Layer 2 of a small transformer language model trained on English Wikipedia (8 layers, counted from 0, width 64).
A neuron's activation on a vector x is GELU(weights . x + bias), where the dot is the dot product.
The model reads these tokens: " f" "ram" "ew" "ork" " for" " personal" " and" " social" " change" "," " and" " a" " work" "sh" "op" " method" "ology" " for" " its" " applic" "ation" "." " Her" " work" " address" "ed" " psych" "ological" " and" " sp" "irit" "ual"

The vector x that enters this layer's MLP at each token. A number n stands for (n - 500) times 0.0059.
0 " f": 647 549 544 552 101 620 591 341 327 384 612 796 720 572 691 705 396 507 863 500 204 521 119 574 694 496 682 557 518 606 571 579 347 522 252 491 797 508 371 581 298 719 711 404 367 727 438 548 546 246 480 520 438 597 334 627 610 361 349 501 476 166 138 391
1 "ram": 535 554 477 463 126 476 592 431 420 404 693 723 819 764 602 610 437 711 787 350 96 479 56 553 679 314 649 504 462 568 736 537 485 577 170 499 672 692 419 534 281 546 667 414 361 703 469 416 678 237 611 323 316 516 577 641 592 523 328 458 562 192 360 577
2 "ew": 524 592 419 548 160 316 649 394 472 307 655 703 884 782 605 666 445 714 759 440 281 462 135 659 656 335 674 458 430 602 638 571 478 624 149 512 833 670 407 598 241 660 606 305 428 719 466 344 575 324 590 290 420 538 484 418 523 456 330 469 556 197 256 600
3 "ork": 623 554 491 595 125 448 580 319 382 344 684 814 798 696 589 694 432 741 751 289 314 418 180 582 641 308 650 466 412 544 683 551 595 551 103 540 609 754 478 526 296 630 671 299 369 646 435 383 744 338 646 392 304 578 546 550 465 350 332 499 562 270 180 659
4 " for": 584 611 408 605 193 360 566 323 388 342 669 863 805 733 603 729 443 638 844 396 276 312 263 669 611 390 690 566 504 624 720 570 474 554 248 550 707 613 507 627 293 670 596 256 376 694 512 395 527 457 538 453 380 480 485 519 533 361 201 484 450 176 52 537
5 " personal": 600 522 343 568 195 353 568 317 448 324 521 802 790 760 537 792 426 560 830 412 295 275 154 624 609 262 606 585 546 647 601 524 658 671 207 465 778 696 479 508 275 659 722 285 380 634 541 453 556 344 596 516 339 565 425 503 459 397 308 587 539 210 185 664
6 " and": 589 541 526 586 115 403 605 366 365 314 689 755 749 819 578 799 456 628 839 440 323 360 224 580 583 323 632 586 511 664 730 569 469 680 241 578 748 587 537 600 146 523 664 243 308 666 447 397 521 391 548 545 343 519 522 426 521 467 206 492 523 228 170 501
7 " social": 651 564 356 515 247 466 570 328 438 283 615 781 754 655 601 824 514 585 849 332 155 330 177 525 696 328 576 589 604 579 646 420 688 640 208 473 765 687 479 528 285 575 725 321 388 603 368 468 581 348 670 567 254 435 483 543 512 396 309 623 467 253 166 636
8 " change": 595 593 498 522 213 426 523 241 428 292 632 867 808 665 515 743 507 764 860 356 210 358 203 608 721 391 568 597 420 493 680 556 549 549 220 463 719 792 409 535 305 652 671 356 364 568 315 363 597 420 689 447 318 563 513 537 564 496 310 541 460 227 157 479
9 ",": 588 499 529 570 125 470 560 421 282 355 631 754 808 794 573 836 460 686 897 375 256 301 229 576 516 434 612 573 355 626 652 622 457 634 218 632 692 583 508 542 187 506 659 329 411 722 427 386 480 379 581 506 349 599 525 434 620 475 259 456 535 259 113 568
10 " and": 610 505 520 583 145 411 625 367 324 303 695 738 746 814 576 809 482 645 828 450 331 356 226 591 549 315 632 583 529 648 754 578 459 663 236 554 762 581 537 616 135 510 692 269 304 690 417 384 494 408 524 505 326 471 517 456 522 489 249 519 562 215 172 496
11 " a": 627 646 392 451 183 391 665 313 291 299 581 711 854 685 655 798 403 581 910 412 318 405 217 670 645 350 618 633 448 584 711 465 394 557 194 453 816 610 418 520 303 405 717 405 320 691 452 357 491 444 569 488 326 505 583 519 590 523 325 653 503 265 127 565
12 " work": 619 646 532 542 259 505 516 361 238 373 577 778 831 712 594 786 399 775 882 334 253 460 190 501 684 445 540 477 497 532 664 501 518 482 156 483 763 785 386 511 218 571 759 347 433 612 301 350 581 407 470 594 325 480 535 579 474 480 300 521 580 267 157 570
13 "sh": 445 537 410 481 196 401 635 518 208 272 702 676 896 738 433 668 494 730 789 339 227 326 169 726 626 379 580 468 482 582 650 640 443 604 160 470 794 754 471 612 354 543 687 285 429 687 510 378 614 311 585 339 432 608 498 488 628 396 324 561 605 208 365 433
14 "op": 668 610 495 430 148 479 597 346 343 220 653 617 818 697 646 745 508 797 688 368 147 348 226 536 628 424 575 474 503 557 674 592 597 559 131 431 742 761 595 587 229 475 673 354 469 783 401 383 735 395 601 347 360 461 544 554 503 409 269 535 531 228 280 520
15 " method": 647 634 501 454 217 506 483 289 328 280 598 831 733 668 533 740 492 684 814 369 242 264 124 603 564 406 466 600 444 608 701 522 650 559 153 587 696 824 496 391 315 531 812 404 392 720 261 333 624 401 570 402 381 565 543 493 562 408 310 562 521 302 250 636
16 "ology": 709 572 481 589 177 487 520 318 329 258 646 771 751 691 539 752 531 751 846 362 195 285 259 565 580 389 472 622 512 572 666 545 631 623 191 497 704 797 546 569 160 499 663 396 378 661 292 387 656 329 624 471 413 537 527 425 561 355 279 570 502 276 194 547
17 " for": 638 612 407 589 233 349 528 338 344 307 660 855 763 702 553 752 464 684 799 376 280 262 300 720 531 339 690 591 534 587 710 600 441 552 242 569 757 649 531 655 250 595 661 310 415 719 457 334 528 465 526 474 350 475 489 493 576 386 229 514 475 196 63 525
18 " its": 600 587 399 573 253 361 565 357 343 299 700 780 807 639 613 794 448 600 816 342 349 343 274 630 656 373 612 658 510 547 617 547 460 599 210 495 805 655 478 523 154 451 784 393 397 734 527 362 499 412 600 557 298 465 465 457 588 422 237 562 551 228 48 589
19 " applic": 655 579 542 573 163 380 532 324 474 328 514 797 775 724 556 818 362 687 779 403 270 301 243 705 566 354 528 590 510 541 589 530 636 658 232 515 780 751 417 413 146 603 896 498 488 658 401 314 539 391 567 412 391 567 462 476 402 464 287 487 518 201 216 524
20 "ation": 652 549 444 571 159 448 541 366 283 284 659 779 807 703 488 792 399 738 791 325 248 360 317 618 570 410 536 675 530 531 631 570 578 576 180 431 738 796 559 582 172 572 745 419 378 647 325 368 728 351 624 432 292 521 526 452 556 384 311 468 512 337 170 499
21 ".": 588 563 438 484 167 472 532 414 260 347 634 796 700 710 547 721 588 675 802 409 208 166 292 687 621 410 709 683 499 669 651 595 482 532 160 575 742 616 438 554 135 471 694 441 387 761 365 292 543 420 582 463 302 586 534 489 661 470 313 358 499 270 220 609
22 " Her": 553 552 342 558 335 408 629 375 255 249 666 649 878 601 617 645 473 578 802 359 319 320 199 703 557 308 602 565 514 599 646 577 395 514 75 456 887 703 561 661 330 391 754 309 490 754 434 395 572 457 535 561 362 590 514 526 577 346 264 602 482 198 215 658
23 " work": 647 669 486 585 279 461 441 374 269 376 590 756 802 654 524 770 388 798 840 319 280 426 223 531 645 422 567 542 510 493 659 520 513 447 144 510 788 807 444 492 196 504 829 397 450 639 262 300 609 407 464 634 386 524 562 556 499 470 281 509 559 244 158 565
24 " address": 636 641 423 573 294 371 376 336 384 336 686 796 684 701 542 708 428 776 777 366 121 338 227 579 490 391 617 621 591 484 681 500 618 543 113 573 780 821 459 502 252 579 847 456 378 598 283 329 571 435 530 467 387 486 558 533 563 488 291 502 553 171 264 596
25 "ed": 637 541 379 564 221 395 524 396 259 306 663 801 718 686 521 788 368 790 724 299 237 277 375 695 564 430 745 527 538 491 629 508 470 518 162 496 775 767 531 570 283 491 787 397 412 732 470 293 652 427 575 364 422 533 523 443 617 423 334 522 573 175 138 531
26 " psych": 591 559 353 507 261 385 514 387 333 298 532 652 813 582 591 741 540 706 791 398 223 196 27 681 572 229 571 601 472 551 576 513 552 651 178 619 846 717 494 584 353 408 809 400 490 682 268 357 562 414 557 579 426 598 477 525 601 523 319 679 455 223 322 586
27 "ological": 753 578 380 565 205 394 521 348 403 308 635 712 746 688 542 828 498 639 772 363 234 248 301 646 551 353 475 715 568 507 610 554 564 670 253 466 797 783 612 559 154 466 736 377 446 716 359 311 661 321 585 514 394 475 442 453 510 369 290 609 510 206 194 556
28 " and": 680 577 479 574 173 343 539 409 319 323 707 719 700 744 526 802 476 676 763 412 319 291 299 655 481 286 618 633 559 596 694 607 401 662 243 588 814 627 599 621 120 422 793 321 351 676 371 299 571 418 493 574 348 521 529 434 564 491 243 513 527 208 205 471
29 " sp": 585 669 398 457 239 388 599 333 276 191 655 680 758 608 500 786 496 720 863 410 291 296 239 782 633 423 626 575 538 500 574 724 407 526 290 509 864 730 375 502 326 459 808 390 631 713 382 302 562 416 508 461 452 494 417 573 569 403 234 555 448 154 342 386
30 "irit": 699 528 484 591 280 447 485 419 244 371 606 725 808 744 528 707 351 621 774 296 174 326 208 702 513 290 522 583 572 488 665 542 485 636 145 495 744 848 636 551 178 366 773 443 420 606 356 303 699 301 547 458 360 598 607 510 609 444 392 494 565 229 328 582
31 "ual": 755 568 381 541 228 374 517 407 403 247 634 677 738 627 434 782 529 669 759 331 243 196 304 683 522 333 581 588 568 497 641 564 531 688 216 463 795 783 515 554 250 473 819 316 406 729 391 286 648 376 555 540 362 575 435 464 571 435 355 578 552 225 138 656

Each question shows the input weights of one neuron of the MLP. A number n stands for (n - 500) times 0.0042.

n57 (bias -0.051): 335 512 564 496 488 625 604 537 405 541 543 528 464 451 577 512 496 529 433 459 565 478 494 555 599 519 316 406 604 385 689 516 503 726 523 418 566 439 579 543 554 395 477 420 487 514 427 451 490 435 262 650 518 449 518 472 451 628 460 534 344 401 644 344
On which token does it fire most? 28 " and"

n28 (bias -0.079): 457 411 521 497 342 663 543 436 461 510 364 478 610 516 546 471 533 621 331 479 368 504 531 528 418 519 413 541 405 348 435 569 447 405 598 511 507 588 461 577 611 489 613 487 550 407 640 543 577 590 536 494 399 443 393 344 634 255 482 612 463 593 487 539
On which token does it fire most? 20 "ation"

n221 (bias -0.062): 385 630 565 465 407 657 664 429 466 543 553 680 236 482 387 393 338 415 464 507 534 343 398 431 523 468 444 570 560 472 492 638 483 290 705 450 607 484 358 506 295 650 437 572 623 557 542 402 326 675 522 497 479 564 595 523 781 540 573 580 491 467 566 427
On which three tokens does it fire most, strongest first? 0 " f", 21 ".", 29 " sp"

n64 (bias -0.086): 454 515 419 500 539 484 481 498 566 561 519 482 473 478 380 491 495 691 414 680 659 500 390 468 592 487 422 543 526 634 495 392 625 398 496 463 623 507 506 220 553 435 592 497 670 457 452 605 493 558 538 601 588 462 489 550 471 485 453 417 365 375 435 507
On which token does it fire most, and how strongly? 23 " work", at about 0.66

n72 (bias -0.167): 642 634 783 474 447 507 363 495 480 471 270 478 485 663 682 406 552 567 510 482 525 596 611 615 598 580 532 505 505 604 359 341 359 413 394 589 448 625 372 491 501 469 495 375 474 450 583 499 383 701 501 620 496 493 489 534 494 458 385 338 575 533 599 362
On which token does it fire most? 12 " work"

n26 (bias -0.117): 636 485 525 404 545 479 587 492 524 568 387 523 486 434 606 529 563 489 654 558 427 516 471 503 570 290 399 493 394 538 493 321 487 516 551 390 408 676 602 521 561 381 350 500 471 417 496 350 586 626 679 613 392 682 512 498 426 579 427 389 526 579 482 426
On which token does it fire most? 8 " change"

n189 (bias 0.003): 568 379 623 261 440 400 555 432 500 527 426 495 543 492 333 445 505 391 561 358 585 347 593 610 487 358 529 553 420 656 682 387 682 453 428 551 578 357 456 571 661 579 517 496 670 470 436 592 569 530 385 722 683 543 395 726 433 376 528 497 596 493 488 208
On which token does it fire most, and how strongly? 29 " sp", at about 1.2

n225 (bias -0.135): 519 210 324 563 616 594 564 592 606 414 499 514 579 426 539 408 500 616 645 518 540 366 372 455 406 546 654 481 543 382 703 468 595 325 555 503 387 382 555 561 393 625 422 570 428 596 559 391 437 420 543 341 611 547 557 486 365 678 427 625 551 615 513 452
On which three tokens does it fire most, strongest first? 1 "ram", 2 "ew", 4 " for"

n124 (bias -0.098): 587 554 493 366 541 464 392 499 426 488 439 646 585 584 459 568 387 415 518 562 512 583 505 493 409 659 483 306 459 504 364 267 557 566 558 587 483 549 341 653 489 521 482 539 694 445 450 403 463 588 403 514 556 399 417 437 651 419 576 524 564 516 368 521
On which token does it fire most, and how strongly? 12 " work", at about 1.5

n167 (bias 0.022): 463 483 397 523 591 585 691 499 497 673 508 487 499 410 537 325 404 537 489 522 527 451 426 528 470 452 486 556 471 646 360 542 384 668 506 528 553 400 676 501 560 541 504 425 447 441 505 381 374 541 511 458 457 534 534 506 467 320 572 513 472 510 442 502
On which token does it fire most, and how strongly? 22 " Her", at about 0.38

n139 (bias -0.149): 486 745 682 510 498 346 544 514 648 464 496 687 432 537 491 481 668 519 271 512 495 514 592 596 527 695 465 436 420 368 457 325 477 572 375 563 648 525 451 577 384 465 496 498 511 467 541 523 437 492 256 602 435 454 525 417 463 455 523 543 336 675 285 422
Its two highest activations, in order, are on tokens 17 " for", 18 " its"

n161 (bias -0.063): 302 526 683 534 514 394 560 437 545 534 495 553 404 439 548 710 499 555 505 588 629 484 394 608 478 376 353 440 698 363 475 519 331 501 625 368 434 467 412 430 424 377 413 512 502 581 599 425 524 478 688 572 444 510 552 382 449 486 598 670 619 427 445 468
Its two highest activations, in order, are on tokens 18 " its", 11 " a"

n158 (bias -0.055): 488 674 591 486 540 432 547 424 461 534 465 490 477 612 545 458 371 452 408 397 505 419 511 549 366 497 589 440 501 416 727 330 345 438 498 428 538 394 575 370 661 439 557 419 559 607 452 646 631 526 579 567 642 466 573 397 456 425 590 483 390 493 528 573
Its two highest activations, in order, are on tokens 22 " Her", 25 "ed"

n138 (bias -0.018): 564 322 454 412 504 465 325 373 543 410 531 709 352 435 556 355 519 564 550 494 630 530 508 428 595 544 481 382 546 548 384 581 578 470 506 528 476 555 651 511 539 412 535 494 602 533 563 462 434 355 557 575 390 430 367 660 517 313 555 516 682 490 493 501
Its two highest activations, in order, are on tokens 3 "ork", 7 " social"

n41 (bias -0.098): 478 502 426 516 459 563 446 477 388 671 428 631 343 446 307 409 487 517 422 461 598 618 250 229 436 491 463 474 343 377 522 508 434 539 566 667 560 578 629 529 494 655 606 613 465 585 614 428 589 623 503 625 512 517 476 513 485 422 607 438 514 599 275 414
On which token does it fire most? 23 " work"

n101 (bias 0.044): 508 527 502 389 551 552 516 437 637 534 370 374 619 610 592 299 384 484 579 605 581 537 548 513 447 338 551 476 525 581 372 432 580 444 559 673 447 506 596 533 481 507 602 505 567 699 413 472 563 463 534 722 327 627 506 404 438 318 592 535 401 482 537 427
On which token does it fire most? 26 " psych"

n7 (bias -0.008): 407 349 533 504 367 548 493 395 401 476 483 403 533 436 495 594 576 468 238 601 495 616 586 462 540 451 570 497 562 296 596 617 429 569 566 366 493 475 586 521 502 586 547 627 500 584 557 445 527 353 562 325 708 461 512 516 615 504 512 475 635 477 369 599
Its two highest activations, in order, are on tokens 25 "ed", 14 "op"

n187 (bias -0.100): 272 601 439 407 543 571 580 421 509 384 506 532 433 371 489 327 559 427 589 588 436 448 467 428 319 500 596 499 709 545 479 507 412 356 467 531 517 574 565 431 465 504 546 543 392 691 643 500 595 453 527 530 561 250 727 575 313 414 742 538 609 518 428 494
On which token does it fire most, and how strongly? 22 " Her", at about 0.4

n151 (bias -0.060): 493 565 501 340 402 508 595 432 513 416 446 464 487 347 471 568 555 521 465 324 619 534 409 648 315 420 483 499 526 643 380 489 363 428 413 671 544 549 494 587 424 510 502 424 372 439 786 595 513 502 482 635 544 442 358 472 455 560 602 412 490 633 508 503
On which token does it fire most? 22 " Her"

n118 (bias -0.094): 549 362 552 588 524 472 499 618 469 435 544 402 392 439 515 427 475 465 581 472 620 628 502 486 446 567 662 677 492 448 791 534 694 340 430 582 581 481 521 435 532 520 454 523 348 421 441 489 303 506 355 460 542 440 408 489 541 581 495 737 452 611 263 441
On which token does it fire most? 11 " a"

n106 (bias -0.142): 471 398 412 409 556 509 534 582 434 570 521 617 484 461 454 564 706 515 200 575 503 484 388 641 659 675 345 596 445 498 654 611 367 635 474 478 445 391 558 403 465 668 485 417 380 381 534 492 542 624 486 411 582 521 462 463 306 699 460 446 448 483 298 576
On which three tokens does it fire most, strongest first? 4 " for", 8 " change", 10 " and"

n184 (bias -0.075): 578 413 577 369 668 679 550 510 345 544 583 510 349 453 557 406 461 669 393 495 482 426 535 648 467 525 637 493 524 663 501 371 538 723 297 374 301 482 384 412 413 544 556 416 515 540 556 528 415 634 434 500 556 570 469 405 591 442 353 699 368 618 459 408
On which three tokens does it fire most, strongest first? 25 "ed", 21 ".", 15 " method"

n92 (bias -0.092): 698 467 515 401 581 544 626 348 396 426 412 460 529 311 439 644 426 538 429 352 535 677 347 552 582 453 517 610 459 547 679 546 224 448 554 368 391 440 527 600 588 485 428 738 321 459 499 486 313 527 417 402 437 508 612 696 283 731 644 445 471 609 493 718
On which token does it fire most, and how strongly? 11 " a", at about 1.9

n6 (bias -0.017): 557 392 503 542 481 616 503 501 649 545 567 414 429 503 437 659 435 644 509 324 502 413 441 541 455 488 417 458 612 601 423 392 413 528 409 409 597 381 595 561 541 483 579 487 412 591 445 593 450 513 331 509 531 363 406 629 494 476 687 463 608 638 552 483
On which three tokens does it fire most, strongest first? 31 "ual", 0 " f", 28 " and"

n174 (bias -0.150): 587 585 661 436 297 510 474 656 554 594 514 597 449 433 491 488 676 411 585 561 275 381 443 380 428 555 551 455 408 650 495 612 263 646 654 542 535 655 600 444 343 493 380 400 573 336 627 479 378 785 378 640 538 496 530 456 466 435 586 293 368 673 496 406
On which token does it fire most, and how strongly? 9 ",", at about 1.2

n227 (bias -0.051): 378 481 525 402 436 519 381 538 522 633 488 434 471 429 507 498 513 369 587 423 392 542 544 598 353 566 393 436 572 583 624 395 517 543 524 351 490 587 545 466 448 598 625 586 644 391 507 722 639 449 489 592 447 574 430 438 479 567 487 472 555 297 535 638
On which token does it fire most? 30 "irit"

n222 (bias -0.027): 507 367 445 534 560 529 566 411 362 650 546 457 555 363 475 307 509 416 522 302 406 577 423 516 556 371 532 420 535 616 578 664 422 501 537 335 516 529 604 412 484 669 556 609 444 492 425 558 437 572 554 623 423 355 680 352 552 653 461 563 376 600 560 462
On which three tokens does it fire most, strongest first? 22 " Her", 1 "ram", 30 "irit"

n32 (bias -0.120): 417 503 595 468 435 491 592 416 362 625 393 473 391 545 478 614 465 609 523 685 524 342 599 658 447 482 543 494 386 431 410 390 553 634 497 526 441 374 512 341 568 663 527 517 690 477 482 468 453 466 674 638 683 716 531 493 358 581 416 433 508 470 429 482
On which token does it fire most? 19 " applic"

n212 (bias -0.115): 585 331 323 471 698 577 528 535 550 610 565 615 241 419 393 476 401 550 579 652 463 606 611 618 525 440 543 610 402 635 423 402 400 655 526 613 733 320 416 517 673 651 444 461 566 412 416 460 465 604 605 486 557 284 597 402 475 343 415 454 476 307 385 486
On which token does it fire most, and how strongly? 4 " for", at about 0.49

n248 (bias -0.125): 408 585 656 506 466 603 396 356 529 411 539 493 199 419 393 598 557 647 376 563 352 477 503 391 568 391 427 440 524 414 548 466 386 746 707 387 703 409 501 539 639 436 555 506 436 596 380 578 490 509 502 550 451 448 553 392 580 453 542 622 541 537 248 581
On which token does it fire most? 31 "ual"

n94 (bias -0.139): 500 373 310 568 527 570 523 276 759 473 656 639 415 372 495 462 589 576 422 334 489 582 496 717 412 610 414 480 476 467 716 402 454 446 587 354 473 450 697 634 661 405 551 456 435 513 523 357 382 346 506 456 468 558 434 495 639 667 458 602 399 463 531 465
On which token does it fire most? 8 " change"

n48 (bias -0.094): 426 469 483 434 495 537 569 367 545 395 416 659 423 476 473 533 432 525 446 537 379 368 661 380 437 505 536 483 363 621 604 548 411 657 588 520 529 620 537 438 405 411 442 374 546 296 501 328 511 578 547 677 572 604 643 562 523 361 546 413 579 626 519 451
On which token does it fire most, and how strongly? 28 " and", at about 0.94